Layer 2 of a small transformer language model trained on English Wikipedia (8 layers, counted from 0, width 128). Numbers have three digits each and are written without spaces.
A neuron adds its activation times its output weights to the MLP's output. To switch it off is to set its activation to zero at one token and run the rest of the model.
A neuron's activation on a vector x is SiLU(gate . x) times (in . x), where the dot is the dot product.

Input weights of the MLP neurons that the questions are about. A number n stands for (n - 500) times 0.0016.
n11 gate: 530615535511699441394694427437670578504698653537688706482643665575489587464417533236485553295420700347413540432702563549370552390482600540409535447616415769596559371294616429363297432408603373584391482713474489830523526538422388773547478515519549361525549291547564308304642478633773405683403522663674303668572617578380511459648289437379401573691318421522489533367402663620504550412627
n51 gate: 295632591655629607324445690729208361616523520387595634325435530602571439307492452404428664559463565344705623391436520584616383549417612385504866374416666295308487416255638508438422519248455668527378602318729532432583573393488517590265268604597443200343476476629622607265387629464406673811521403452528458452496657752575561564541330620431602566415496565620237457242469806604576500443544
n69 gate: 610645550471496303659321684488458633366637402704471381480521482336356562277586601301488608508843393500392420533353415459412541492548362604448227463386299557310727516721297524425461453468425591770841540628608492354779405467455492422623747496602405488389651532551347540492741574315369552537891748565496543435675572711496438520504332569368401667667484558581431639411341649301891438583366
n100 gate: 779466341339194593492555350397447602543388577220399406492409463574542574320504504470560618370648404500605775677217744521363362548572714631559248491290568547487839334463438581537242392471338567504344437989260741202478457531722349348684634415397526521458603483454591750581539474419525563517496541428344508513579626538575749547644643384544216513745645552474220382402705394482508726518290
n123 gate: 344541281620599149899576677488687459610417488718681547549376434566468629492658589496565628516417359643556375553443712635697455733419467387592440554381730406333728545789678414512437417448412572452351372424496556374407724429455492583516412825533372633301475448643691334626406319375476580412333575512318327820492424614636400324517640753425587571492459550541545196225580557385480586270422
n180 gate: 451424496402350408583567342439337300524477500330728445224508570667568541453410584548436784373393582198792372496539448686326346348512552389689555680553596581424628352520248399700602484575541390579598480456726552428517545388597345594539445712459561385366747440712385556764601358560492733253373516319757585160191650512520504387282520496332541612399524734665252536548445440630560581620569
n238 gate: 585355667623190464595647550451441609468704439541517441769447465451492644631480721387403747544533455370392244516461362330542154426476500580464241636549316488476594697378530391394394473504546397484410723317624592456584406679358508661749607492683705440662402396413249508383451590512548405272530688540209629826595480496345426281628434435368223458500694438484576440592385500138637368624358
n257 gate: 318661659586527531549519576600183519689839616632468307615488400637500582674452469315458713485453316272521450457623573349397570469698338530447480304345523589366720466279524450384433597564662553605652640306405435469400633647311472351737610653554696496824356310511367607557469341511606500520290619224367515442575526546274551589335480419575358393527419629473546663332504764432427437567562
n272 gate: 579649367226617381663553466463599351537371533538513613405433343311270432402552537517686476402695314342319599697323666529517508407562454406528919251496496500454601698653617633524827375516504541496651671696410393479777365354645565327472781504542416688618479295403563900401650174582276675441365484231517440375496321409333644425470643450369335432458479618683620484496687516561570524462251
n312 gate: 585612474614709491454463548462376404681655531544465379463462598351534583543706360534413530512443389556693621538313252638681588423509534488564283331607317478500381407333516625603546473657600512316567558546562426528425332565472429452500420357525338592491484481625688643550450475630405604337523451740494482635397429550525468287628535550430673667563600500415677392484580444601553416478384
n341 gate: 463372616551617627468467419284642512529652496358188686521521581378688525736396648438587555565521458367350299688566749529457829500586599463573727765596541275566373582198435624343367420467662565435437378451459549483465769235699259504557528611400677496536229602722568500545692496603638545551157444277315512533377504459354437458162752409707754560437488378479455439751512385664731544521583
n357 gate: 658381299576738508763549619459590508273420504625700457590630308404243567455336426521508465447555605570262545425601579571551508353459426692468556714446471537500513512681565624347399376756576274492190488516728320356569471419517671673767329426404336345358600586625689644467887517549241557453348720397240341612661366285516787388500232694319496449471467517467570577356516541311282401335574
n417 gate: 602492341603467460769456483528643504657473732561438623488488566316516590666336592642427219428257410455672456194172427459504455335324363376666441356427684707649479641626639411704504488556388291192357262416612440327365590246528391278539460649549512556247455708626710508480557296456655607488695563673500364638363440363528451698710729718496636542569468623520271476420480424517424411434658
n438 gate: 628208550786307314621537597263520522684573530670659520567462630287674573367580347526436676389511473733428366561512557662632330485567421641463520569504262655526349519526567519672398566526353526496470718667567474287285439442616644477449489283564836792592549448544450351347394341638434434496409475440630366477492651620482488440542508650519450554519740634383575614522736418563758352589380
n465 gate: 818504628484573762480528355536300604444550468565678571544537600939322671744605468548552626591496480588812536468440283496512625394349540464429323496645452234572682356469625648676348578555422437441281303322492686552571569430708729349422370640645419524606553563437455484556355678564496767525366364460411369472381535376527488367553338368435500335472540610347345445412374269747540076410568
n480 gate: 601627560461879408527386428473335565496215457449484342527331433629508205523612381368238644481662429337727496469310578601472500319435407576322594520484106535485541319402343512504579320576421549712496500542618366276512445596473660374594451469784575207526500473685701512308504496377667504314784665620567500442599348500572326485468500546764551603309558634515365390492405523532412589357364
n11 in: 566549483251467488376608744451508739414543484714454560451401867686335355612563553230394508395454728283491645434295639447630414475367618508544410604586512553484595472326713406433675302432240540456620528693496330667662392416777293621436336512886475717544290198671517468557553492504692472663410354549599296414692480773484600590500401422641613613438667741422674532504564658279537586379443
n51 in: 589626460566229527673557433469584638554407515597722741313442479558485387545255248423554361466398664615602337655598550569417492394295327648602629406303618361554654366675324569470380567534437459432613598492439329492268543488684731637297451427728594118519276375511590672290291519614523492492436522385527452647535406500413520431469426554390433500287615492808194538611530534380553452669323
n69 in: 400603547283542424552657654439500530732677611577410676527415744403413597594544473485652642316706465615293651650484458779421508399474492413526344628466523611508589367474428679652567526477778478601415609376620372515520411642530397364448717405488519361496243470366484515451423335583425672203592500211144213462633710511556652294442365466453523723573477484645379466519563375707553753457385
n100 in: 892266552479534388401475426416443412521516483576379605262334464321500479533545400584797692500367321256656363441415483504422369457641756546599407598559608445483473341394644475324406878554297426722479492574570209425605538617529504436459409454390585822500386595594462808550428179596529340530715760592509468335715549550389453504440560588509427953302244701353525479658529592487692298380403
n123 in: 609608516449390535386412304714516631325590699312640532284342475429481520336376338543454593435654539446521419637628500426580547492546570320565198693407569516415377403492354492553663357508412409397296389527531619504419504492240633456758466388430784729314484412489504670573484394404504428651565233550547388426369759558249682761409476321591480396559477358799581443766694242407647425504679
n180 in: 627641686465411655575410441550623584263607519816697540489601222388681590369537317400645577526578337259309576531557488730512231512489615708395504364435542488412197386370687454608399433474641642436570263564447455519528690362508226336373575629893550470496496273500636511770662496451552433383360496557531342558637594454451383573555457611364426740531389613557371474367451378484519533296454
n238 in: 414500509661474309605606575526442483350542647253088666415334328391415426378820538620483787432588814595285619656472401569389461456577487479374536474457470444461436722575554599588329296348557496391822133547597530534375552411599451500559504290327618225525708606768517423641288695658201306601320371616544301634553508710555583324430596534522518460509556448453487487602740683760128422632685
n257 in: 567554496360723450455475298345478143354508513542491613512619387720599657561569600425725643697321415621576504340380487567681454462384621467553465534467599462392187554443852571220240403336599504488711438426302236500465517410779383423671480500693542422529214298651207463504315660372496402602526411471661307269560439575598483354670403182577547504378675390112409635541582342513322628530475
n272 in: 522435713379493547585315466562496648525521540493649398554485524419339544582454540583728517575888235471411468573218529344750321411550717457468424463598575536482523413320247616521500560750321624415625600311564414572768566556467695456705532464562305753557332461475386532493285383522568631511420216659474399515340603410486600525592584587341433504445561485547489479327511590560619340697402
n312 in: 560633611551476361559477469500549560487620446547435559410524438402365609490354709584387586441589432637596378534618443386621742469348677576418879422587536406290454427604305423490435364447411249497358497619339503570448629390440590439503369613645564582650490556513500407434564463470484480415609506507500458527243425590520466631234754393653251205476610503651334470659523371406480458497530
n341 in: 448396525508710365327516715476517584716341738617657261512606326841484626496702520568776362445414484452551318512534693408455323655571596591594576524395603693548449349656646592730332395508595406543537224820555456476437476554404384582469441328573516516535443642465488472436597484353335437566639609432374338508640476536704852693545537616716828582750508182572436646317590592487456658336376
n357 in: 186630696605536606558414529333368598619439643320631512409299736657504452648600417544342530629460295409344394264504738560557388427320393500624371387556351476275806500481607330377327554722455616395392554664324453468285617377603627569318496567464560523465392398577407567343293484587613838840438611536596557620731671366690694524278556659520512614572587476504524329622609398409224473532448
n417 in: 580454431411449562610479142186409728550524492668603513624691654411615398615407355584529436401649466446642281715478354429478744483318571471267412636617517517521571429245583200500841488459269476320635516558710368675578538461375392402369381571424657759422689797488424488371571290914463516457159468637551653492389332604390487437606610680526393513328404521542483586566672376774380588363676
n438 in: 485358221618508582170242558624726437373471417492604516574614386523478519324362664519541579566561447826488478390428440402600666649385459507588445508628485365239654668340391433427587594541842569321470548386448470534164576307414554469390426321383401555273417648493622500459481492541416684316512377220580356451462757481628416485481644612420527538632507645605481449656610548496347576569736
n465 in: 593623268339492416530504688585158415720376477465416609423355466402806689185380442357164371420480579543294519473545453547488488697458392405473528594329511554708574562357427643564605399382440394496735447515462511674661366416272376855693530531442441508368364588504638285523578465458462345263496485396488645243393219662473599593508571651394603393574481740554608511465655604597581489369434
n480 in: 553504516603447481581555752530527332579482496523562535478511378333444489180438683297556650459657363346068574455500598368372696879630526570452366645515578628264754493784441628573632584563431390276717555334493641541574485365545508531434430448625595622496629489394706489810455326455323599535268525500428652549438408436581580534554405474404396600530530420549410404351658537598377565427244

Output weights of the MLP neurons that the questions are about. A number n stands for (n - 500) times 0.00084.
n11: 200403545596476572654584531729335458584521709652564383565453637675753403355401292737624571525456706507426566529597514503504749449432399482286751585447368470445403459507404352374432514682540592346486359543456354607416507461535597467455441376438485521627429752676555653620617549481605343455493428500399635638593489684333325709409381734491601344423544573478676358636643590485302270558551
n51: 569323421362561675380605443543655375511696476411428410743660557346572599643409566640542370739604317622136411680448338563524457608660533385445351500348280428563500328602415385518574418585458431535552625569500575471493471598527283497651657637490510554549669447603303599521577453607460530417565447316486645277543551613520577364530628703682323461571357602336665381565466258504466582493538
n69: 463251683388393450510627617547441537405621387593645421619517446377668323393496778685539552608485353619466754425384691397500620444823311548335521575602544576384417381652447392421537479380504396484614529517638503665485510392514360404655822427370454483416489511406431617423668597707666567382555633356417489395590526507473690490493388364500285686432472372563486695569431341585616457437542
n100: 591334407553524650570651442238474667341611423415321593421436442711327517369680588306591665530503386712500636424396448479662471454406565767472347641391353676618563419785454538761577375548519711445493385590424408424659479681475429681478655652579436416458689654554404548383413345584460685573249568460672588361621229508377516452410597316480399615529511380696411508267485263524504538474312
n123: 556485703514553718489519654536560238458293593504358451683546359423474584295392577496481614534463436490488524714565545641534613518628746340574613625478511452272519567620578485551673380725384417588447496481431691863625372537518364611111317607693634616427476379627583384336592558749615467591500504568587573516222476245434572671691390535357452800378450483316496484407466476577470477637572
n180: 598471456617466319652446484583381726426741435295552514570587456460487442609354645542517412330550507368608557369340473279500398412447294318383575462429609430414483638503367370548452507539449403485523404287547674312525466400503478463735580559306500575611297425410418572577525458752461561391507589345610578310434413544513462624461697613477625316526523723393579690491431393280497684510510
n238: 512596368682554551305554741308592651749641326710636380469462437581284255691412676361620547354500265687646335595249481500614714518455656485379508619470570584599546516516590400370644500473332664407305425388277621396504558351489483577537411849603178458574353433761449496709429485512541593404356529590734496456324536394567690636507492524628456563391453398457443444500454704410440670657485
n257: 472489347401430647530481511367493691538433489708703601687601307594526386516713348627387715440434476365747315974476302493493518489571399581618343415380543504500333461774458492577530611533451282458552246372431507754524598587358575425620597492536595320598531473419638459643782511604609456490459614504466544562553626408323563559431598469356522462657209349319645663447441512688504362601252
n272: 446520513445465484406562480393510615490570543497571763581405465626467534586507514565640468287718343494361740404449449465620523490443448261453545525309448429442429437730559534469343247293472641368490399378679343572457218615602417568392467472438507706538672462439394680367544513497566713440530636550331819570387379362366564653559422538399565417520643602555547381324487451363507566544330
n312: 517353379589418332594595415566600493477407529456530602448406433500500617593500510600487537490380716547489476518629623617635475610603585672621460509304531898547800527573530383380422471445411337398532604383361490554604430462569460536359450459456644506753342630488420564454684622520402528448285575493558469315565701573500616660575324473631243567468418360493519527666629493552516473458608
n341: 567478295596640687579409318543714540458549659376469630511436825485578618392504291624492670703410428412553407432532496543448587486417471496420454589485583193396205286416542511624604426753355517675324365372458378594476631379482475490715391390561390518390718709537557493458504261473654639554188183540372665574339555423438536445438489496470609403636287531682777426486657586540467558564458
n357: 263570493534493673342350538483478546581378614470164606224424437694514570585444353569438411344596714621602496553586735376643667596405574624433507609528371500375381312600574376530659571461434638436666537584456479480589534391437496437584577368667386596529380377536613482580291444377546426384479400300543725429320416615588290432412551384456458694387478477694388669599820742639678682388555
n417: 571469466664470342469539554571276305411437424496639500306352558507486568504330560216664493458581515516344723420417560540552355410585262383520547523678463533429528606385356496449531420351579468575514543652217715457377470582418701378428578416554582448678354304280400354578579734406469442513625416537722330456322478457503489611623511710540527388507464581244504551414343306259535294299475
n438: 623480346300572362524397419426367466347542355797372458387426442432528536526562188264365633507342645649580481695360430430500466377511428503533316589497293526386713660421525496413478809636396500477553558652561330533687467661538539371439446320406432583560562543487500500447529378500387524487608571530781398463597485611337407618623348435460503438620340422596465741626745518575313334697500
n465: 439556514616628476672635483711644527223403550418477422699717355584393467557307635435697561374538374415406233533581435387703497561572301397644489381770490662528643463654541572326445539593485480674690607522434479614546470612493520338629514338514606419533384511448715408384537500263482255423415345557457600796466436507406401585420587682607385619539624414696579358626776523396376570432522
n480: 486503726535402383648404637477672453538624390570592555446575643705426563550604579604342382558506507583529613561773544626544510385443720487506389261381568447523460384576608422416664587323676515575436709364583299453529278556523644478470366440740414483432535598555458260640528758427662464545182348597595547310561390503546318523474429409553458347460531550613443479650443440496520535459626

Each question names a token from some text and the token that comes next. It shows the vector x that enters the MLP there. A number n stands for (n - 500) times 0.0052.

Then comes g, the gradient of the next token's log-probability with respect to the MLP's output, scaled to length 1. A neuron's effect is roughly proportional to its activation times (output weights . g). A number n stands for (n - 500) times 0.00078.

" ma", then "c"
x: 576455442435492488347524461491367585584397502422594333315419746460415348530619365532559452535566363352265449504460326538379371560586369534406532320649418460629313472495365575574434443514602602467479426606452460494321485587483623455564655353443535615375537406519471445632369325496573422687626447493416422526541606565586379404614328361394593402361389450557639465362580532388473489382604
g: 557348695573208573418453368485643662691632541530408436399745612544452576440497501409459436451481354471429554323585379725574627370581503640368640441363695340575470440683691535725598618390719428580583419541512307342604544543534478729401450466458527580485413618599606144686301529484533542409428480353699398462604649414507470411561690363531597597454443554453380547571399498486517559510446
Which neuron, switched off, raises the next token's probability most? n480

"ure", then " against"
x: 516317471479352581428517571626418607650620476352649317481336654250656401649396595466608381376430375436420289402372304520438611369673317515482694556589502432422488428525346346578563345436525471539452473505525521559380461434554582719598661501587485471396629485538473414671565420486462457656631450350477489554439518493436303517550558544486525458463548588799587621528606488430412515445421
g: 504484534517511489699485455554659291498497558713397549383464489486562644714575444205351468520313414499506392579513541644392600599467554442433582464548511628624478578253427319416597185443554530343565508736461643366416408510461377661476379592663428334618478320297409486395740477550626679331567634537485365658510481397440616578462576579317355552474593603386404465561531494449589282268646
Which neuron, switched off, lowers the next token's probability most? n180

" at", then " number"
x: 488496598426483398524691393597483517639539516323453503396432519300389353406650485349601409391418275557384389442307314551277605531400403462334696388550491404523421554601411678456549415431595459468328481354407494638365596561406639555622522440517488681452566239611546501442448446447509466508624534652475480463617572636310419452494381407472606333447465465486508507347571498315362444464573
g: 593538468348743530722499665562443417395611533334535614409646565628444704520479558700686367941585458693665603607419512542661445514384453475461462537518471429520447511535550569531332507307330511623332307641440580331645311587548379570631674579486596503256347600502630415515415544325394468411476445454607520469531580588418790301424594486407460410552481433427484401431346443393577440507490
Which neuron, switched off, lowers the next token's probability most? n11

"u", then "per"
x: 573457476507371565358508462638453602576333492562554459541450513364481494447707640387590436517526432668356533322463508358281428390590455433554590173690570460673160654678500529533504673603667469558399347568421477414486437640579488545502478408399484518411480370565196317363329334526566591591741628634528518410519650498553433430470397415424686575387449372546587514475404593451520508418519
g: 617742529696410305480285636453553703446408372595276603592352413597582429401348566378452571661453495438608328413313396552292730601468576473481598451574509464609677666536534560378596522527455715646464364564585586416508511433499533599232428446477408354678462569440605698394635498386489439573491321371678449500551734437496508575573467256470506672626502407639413415345594538369632581482334
Which neuron, switched off, raises the next token's probability most? n51

" single", then " \""
x: 534505405490484439395502271600520578438646424515570470335409674514482393609357493462621320445499372535284386437410407554462570586662452561271524339558533395406323465469286507577553449415456456579413458500617520569467548644612641385419661375613434622430611479537440300580372508469371342596747397291317427482544603559319564557407298525486611434359321660650551530529541380411439494443606
g: 441452365383533491530620413438642547332698325254615595530380693595508624424647537340733553656481635383374525597419430433548560613298446548414347649378322410560487456828359591391482352621662239632526507528437391216365567491336457417442470591632532483618374641612522444377573517492423510554506488356393501583357475670415428467539699512491528618695478498673631462454331588507468601686490
Which neuron, switched off, lowers the next token's probability most? n123

" political", then " c"
x: 605533473454342546462463404559387487347533426334703282421328648451295450601504590380648432469440395523279538543314300640491471467527467673344570505566499517543272402638373432470684299477516472471547487396516467679488612500533603522539714352548470648386598420552446362495369568460250611641555530451433414479396575582471461535399463565540511401351606583501533512365456446430516598448662
g: 445396440486474642501706562535601446751690510471544482499613616634463675525486445189558678336537581362478463402425291575503454539391609292550381552402601539427499340456363653486618415599333543276490488594546583465470459418613397410274572635214394636348437596511340507409328571342583519443566464604527431797774432412430410618359532411680539484382588442341590524311389587605559439527420
Which neuron, switched off, lowers the next token's probability most? n272

"ity", then " Stadium"
x: 344383483426484610489577417513348588469435449299713281403408551278674452539409577537585600559416448519379510439398379250403777434489405459363630448505579490476350541520309543425661381418509414533617505379636495617549655696547508617458705589480500467267574427494470278516533509654380547695431703353446443478566392554489488489402595584623560375341624470598293584566568341493472530434624
g: 390649409445566405536515591690369371541345622631329546419596548429636307507335566317424328530721680713497566364492684579468405490620477381530547305379354492534386632677400441557375354512543345473458330577534294689554634356307317412507451675641334579674324541443570491472572470514602416354763417483505477624301394314494362469705413623609444428571517480454561498529451548439367563377424
Which two neurons, each switched off alone, lower its probability most, in order? n341, n11

"|", then "---|---|---|---|"
x: 566491377423495622383598406469427598551545461413632429511445700477554329442366693482503422439362352352265445419409486516413568560371426455336656458564493425546341500508490761513408404477534358585478431520380372464495537637484682465596494549651532593444653397489288410412436452427366490585697565574503592395667589651257372480375351416428533387524564612472443465431567375374459537387573
g: 378394376323545260419375363367650625428507556581401591544496590548574531501444663361419570549683429484390607546462587734402442524610524439406352607606247601352388473382506398528491502469301617639534593705624477385668276637593347449638329651347560587466512548519446530387361464440475437438672142388416498506637652487494721409253588508426353390612484595519606515534453526352596418648341
Which neuron, switched off, raises the next token's probability most? n11

"or", then "der"
x: 485370370414397520448536410481413605487585586515441457589441600398402532564456543345630530449524527529397381399280589486411569397496421309651601583526460589426231412482533651444561450567395442564488485542420561535541661821660578557528531376567505622414471421465396554503409383332545368606405427435449361439336773428521386584385518382351579436139641373618617473512560456335240542348430
g: 518710546405321665523519547313513644506535563546643388546325520581415449559268453701462416584461546409352468706524631422444651713541703545487739724239697534372473360520458492611754403364556436510512404736580500346620522374466540587504572528555458360681529564510469574397411331571560570581408433485488536607552416348457549437445486342537619528298703654539692539795308555532502599416513
Which neuron, switched off, lowers the next token's probability most? n272

"c", then "lu"
x: 712496381433381503487641579625381564424520426391544490556515654339302623469493472383556564542496551565316364611350468444299369591446458474598522415521469567498363511296351573472612418752500512329242536472450378597467597795568429624682517422646222655462467408378487402484594475396380421564487592606287700455451515521650381482440426433414591485307558443399454604381580425354359504388422
g: 440607350609618622308624393574525417341492415475606546450495602392663522696691338511464787455583506228564559485543505487434494538533355518655605548445423552508481483659498403300329448495439304617415389234482420307442538510278453550601452625605534481466220419640410612555534284384583460590482441552325570692452680420564392638397600452583482511521590450674661680344299425481344443605696
Which neuron, switched off, lowers the next token's probability most? n357

"er", then "ra"
x: 564514513410488596292619564516341709584469485613458349387527506379460468603547557583496751475435456748403524430315615482351758588586376498395638434414438504493343402577474543404566378651644577460514599472464467479616622537537489493497612313571415699258586569589308461503504388416527514697465624472489556361559526615503543309371386473629671568353481636473597547479250396525389730392467
g: 514637464513558490529622896562535603406617524413458594608486508228571605488573420634503432320589587380362731656503439674433544351724752590394498385817534409411409543405478515612569464473497677377356410605349611500486542465559467631432557579571315487604614604530506503475749428598625566445323379252468570461540285437513519350542269512419460420616418495393564481652506428465403360682571
Which neuron, switched off, raises the next token's probability most? n11

" game", then "play"
x: 511438492455441280468396349536398479636485590388598405356417665600459363693444536538655305463424417632316403307315474548354463641611335457321525362523511505562408538357276542492448427426643560445424587356459602726457674701454570412464571398446397605483574482564402430673411494433276454655584633406415312431583595624534391486488388569398494556389567497440508581299559448376514474384560
g: 506511497510593415425493537592490498549539377385497503606634555666430552628460584491445405673559410364340573511601590433441362522655524447504491761531378359400431470394475417651341447654308345510427500624395498758627616621569730676307384589398454485520501737212485441441493544275466769551392782656352639300389477426455542608560553342469432571683470543375444292532335630506517498447698
Which neuron, switched off, raises the next token's probability most? n272

" to", then " the"
x: 549437496633376414551725440503508543729567597260577302399339716505499393386595516595529636439386444401320504535355413473267535543419326512413623488644531441496362550691423510526498478400553536357458524486431545545453548557579653582543504408524386593601713419491502335565304449623509425567578473583372377593656671428307332426409355484466516430328452447413538501426559414392429464440661
g: 502459570537296542603458490406446628526666587453330537389349464427518455491654369376639439276440388476601447340387507286673503268539579468341519370356797611376471432433460633418539572551349462552319780406274468602482606460391554466625383389491415486520337335468496649635631451559410488372506603524532557556592466399560524297517510561481686432544473650566453690273781797375524584400497
Which neuron, switched off, raises the next token's probability most? n438

" B", then "ill"
x: 553579477369318546382532209601256540497565407412505471480389776314659506603592327570431340500571497479237403364411481420384505558522413463530438427679413476491344568527298539471460702628592514533369393599412469585436558515533497441545508452586559619383649380519433503540408376356350512586518514587426573392611536596347345309517411486465511400424668374552533479366463454396419484473568
g: 368324574409306578415518561298433480445609631321469597523417670347642308380529597659661666749483383425624574555585428422521398454426425364619616454362229647403433336635687428540613564509542370407625694484585346457518375358360383459469472590551298358557556346560459373451631521553383658665578548519424608537564534488690498481514376498523512465621512559732737318400434468522584759360541
Which two neurons, each switched off alone, lower its probability most, in order? n341, n438

" no", then "min"
x: 586383468486580485348571408546413586546538526529398341313443647568396336491576622469693419456487410411272420495369554600402601612501445538430489290614603549641292621562411582470533574461659586383421404644533635476382542580489596491566660426431500664512682423630371489567274535329552558661499443638524510376602802656449427548457444444416631489347319385498513378620484411480413496458429
g: 496455378524382517519557605488435527483508645549639573622505476406644429380409401460370506629635513421358489582527442264447374699611476349312532653583649592720555307566502387432330448541501492607498633564257599449505316367337638400622599730542394701569335564611510691480493640358446590516630556462367550535441348770542580442671528539385539484368709464504399206611544260420536280470387
Which neuron, switched off, lowers the next token's probability most? n51

"S", then ","
x: 437465498517232382445572343375510539577393396366474388385509566373674400503437537429574480489499532653433545363311500373513581643490315558334723433625715374464393638609269527562524395551630479366463500340582592607344521669482598527592409566552280688330556405618497417566422412405591556423708568529371524419694566550727427491441583488454712425566402556578538476324474532441374570389380
g: 318580484398484610559290559504510500378583559509513431342553537560661358650417647567556265482434247637490624440385418606608677380490486570416411282305427455449418519601404227499499520443520307390554520465567486524462569595490498557596613167604592518366378449368415321349359569553377608529473468442480433396406483506625570283357679558517437480584291446550553452365381554449552027424460
Which neuron, switched off, raises the next token's probability most? n417

"ed", then "ia"
x: 631446453257503487557565440758523573541661364412628377407535743595443408583652469533618540506542374610414601389464548634587618467364502574371697428529449420498402439650327546444636486402646575577446444562524619633350443492520564561523377390722308610499629393628445271474517440570340511661578369456513413553660588480386375555455517462212728449393400637562679406473436437472323516453456
g: 382438324473386445448545853513360579378473542631566856531552623592573809592420522591363639324679465420580486606543493481413356348554625539298369600499702369484503586522594432608356430391470321637440474654538412576509502526391556390561419508480267712465453559458554488377479580458592528432509364392485636417589401666587508528467437349424407511465199574619489587167320575458529498453519
Which neuron, switched off, lowers the next token's probability most? n465

"b", then "in"
x: 649459475375386469219460502623455587496222305450498496315571626432523470538636497527539570678562543565370568459355634436459540590643562505508704334531390507422462626494451517482446398713541447377635565478505567579509637815420369461323558497791463532407713410493376689427274574428515585433500550421447670485595533638760520512499450448541669449449636438498517359490555463485229565428546
g: 459464377693583570418403451445534580529440506510709479421598538556425497295497350548213337646539629519544550702636302494277193491484468441571636519450355481478584496510508582497568454394371311635355551442679407542458634438551598635429525713795730465553506310453229574569605624401408447651390336420523703556445454512745494451598471491639320456518530573422306435552463552447535723440541
Which neuron, switched off, lowers the next token's probability most? n480

",", then " C"
x: 545425458437342595451645387464435602629613403361652407474380650478521383451564632447568368446422524455245457367314453549321575565228462535405573457657511588498509572604396623386447384654604353474412432564283384528505634521472680509448519515552459645422577394451458309587483455632520541634664566601568524468507597633428444593399347419423587466419336602457476564525466464317423500443618
g: 420349313449476459468809433490510503635565539373258533594524548468337707639319338412568514618297230419366386383351413391524219624519451491424624463346693191555576432493519660594458664542506429503511611547418519376628629516626447507443658599444554536473581499521549554534494601295548657370657660262311636624385410503370494520423523398501589484485567444685486613656541488599587675461446
Which neuron, switched off, raises the next token's probability most? n11

",", then " War"
x: 555398464412366565488640378450425605611628423355648433445390654470561412469553656434589374457422518488248500374314451532294570559215497522363579457676504605462479561582394573395442412641621355459429453587282368534503642519468686512430533524551454636399567408469445281598480450628548545617651549591556526444537576641449451601411376434427582484406353586459497564556440458318422531448629
g: 431437431598542412451570449624407657501547533351264587588658493217634479503368412551527597615403271378603419415529368282600419504511574504519678554344566329671563469527319335413495674593377357464521656391443447400461589442653611538515627601440482548450663732445391642482517414572586291443417577719584504514638236628325398413555660332479675399542587323585243568606600637511528643491513
Which neuron, switched off, lowers the next token's probability most? n11

"ur", then "ion"
x: 504505458490277687225617564744294534478721477391555385438388510336497529601291418592560362606405565566355411590372419634267702517564231543341642577515570656423362420430433363571606474494468462450433429536525561426443710486583456687565506421493520728439553403460397491499452559574543385595543545433509545381476677264461317460424512480407689504579567472648544501392509485534472588459299
g: 397646544685563497314499599486369179588425320347597293418667605427726750610558591509738549482490252287439514583334600550514389609571529567481487462509494519633755580541686574475393564371529698707476334529491355346321555489402534425478269472392538595468588399493569574307318504554775480450529440590439627630572511601510548679562565556441566564503424414500480562356403630542575498441621
Which two neurons, each switched off alone, lower its probability most, in order? n257, n341

"ra", then " debut"
x: 614474478418381478475461401521236649642378435442468376413537547614568369422508652634568705522640435516366444445276423599395555270664531474357635435547437423596435551666366306549328306579549487538636284466570429440432589737715549588449621446548490578460637518520504382588406423428633582628586566482530555360512603591504396575504387444266479453339583413604596443303604576378391637408477
g: 441504448571617287473482619424549526319663462456569323618406488289510549643561391541580453488450497436235631363476436316430565562436234504420593462568328474481618510673717436454401482281643453439472587468362589254573213380438531513490611652466407410366520494660631517374605593393527464573395426384451428491667262507494510554301511392675351524467611494496687523669254325549284661404584
Which neuron, switched off, raises the next token's probability most? n69

" title", then "d"
x: 503404415463319474423483362646317552421710495391574340377349636440647447705433521285577236407430416517323393409419375627487477548518534495339596359488465506612362523468337451569551276315516487560462495394417615672410679486572643510506667403625594431445652473595463357627403495546295349612630438467381395392583514515421495474500417582430455377286509495570503680441562502427604561374498
g: 420558420582348578424376420737371700472567496544283406443539455710363449404594442495634345463432469271497633669596369650566430509558518647452551518549376495527483687411568790437572545563494482606653450309342336533420563626532578584659447338285466413450542678432580447487660410554664680491421555830512644528590746392414525588602555339369331410506320415352614618441502612483469669564476
Which neuron, switched off, raises the next token's probability most? n438

"s", then "ide"
x: 588406377446309580616585486493373565573480340399562323350524677477659400454640554378526592462393375678293385584344586599423487635501491436355452464575529492592437576430496594507488693555737649510420564420527576578446530459659514499629353444425425622444425446411342337508375357460483445590519494408429640476464640639485325393498551552445613401433422553553473337418454551320246334289354
g: 539380581414612354548334434407535408348613631343315642371493573399526363321690637519297783617720421578540521430532519687570352502490504692305600448556411582427372524573466472498526363572354526434442538453638479343566763402666557330578412552629574547375312358481612451465385674623539369377477375283455459691455604473506501402466445580362302410349653418500577415368554343356416636647589
Which neuron, switched off, raises the next token's probability most? n438

"r", then "app"
x: 508399496249443467394474387426399602589515386457499455468301568511631434392565436361646607494589447635342349573286421554395630547700426629542560494522386452532352627719351467568416387619675612621417416602553698449490560654769470475645436366571464491230482560526513389513424271514511500564631574557310645526678609533288509477301425532407544485586403500584652472475465447330373529405424
g: 626368523503429494431547462504404421455543354423388317482390570504703572595630713349543358708409547541415647335535372378590540589611417437583352708441490535362335643686442608605718482566436334498411535480476570416258576439507586709603488638513580588444490553663492358527463519676563161430534655671306556641648478676715292356525509668553595373473523633455587576624357578541538327498395
Which neuron, switched off, lowers the next token's probability most? n69

" pro", then "g"
x: 537486499453542441398598399690397590462481490488596495268483602511465334548536463503638430549503421501144561635362433621344613593491432397447590386718569375493336546563458598584367413513640530509557461479565504559446421553498558554503678476451463647472478342483385476557327414408577546544614696549491442373441806497405470593523372318640575494349464429549553338462562433338465519475466
g: 588384475456457329404353420519520672691494528670581551531375490556333321528456283631485636438436598196447367511689413539490413448494378486516609648428543495350284376318443461625352428471517711557421663585527321342557467467605626634384487447559539450244449653600335617421704412351297484488505658447290598510384725738459405459667544461403529547468743512316530443402496414532495475523626
Which neuron, switched off, lowers the next token's probability most? n272

"co", then "s"
x: 500638395562461488432487595592463642494517367460592412378579584405481324531393386506539444756509553406305454411317491363391518561603450516459682442627755496443351448514301407508221477364476551216407408520484468444499643452441508597502642449595566619474575381450601535637441508547520475600368536428337477427585547540529297453537431418244486542413517333595660763328485373533293647460455
g: 370626468407450592334323548640684341444485603618651753478368366447256513618658446553690426410576334712493386424422442571644401461419487405384310556410342373372528332458521242619517527445539397479659451583518516443621478441433462256537663399669467459573527557564496555622624556394377284419593560234736312519545407492543521431335465596308516375484551479414428613487554602492400771434551
Which neuron, switched off, lowers the next token's probability most? n51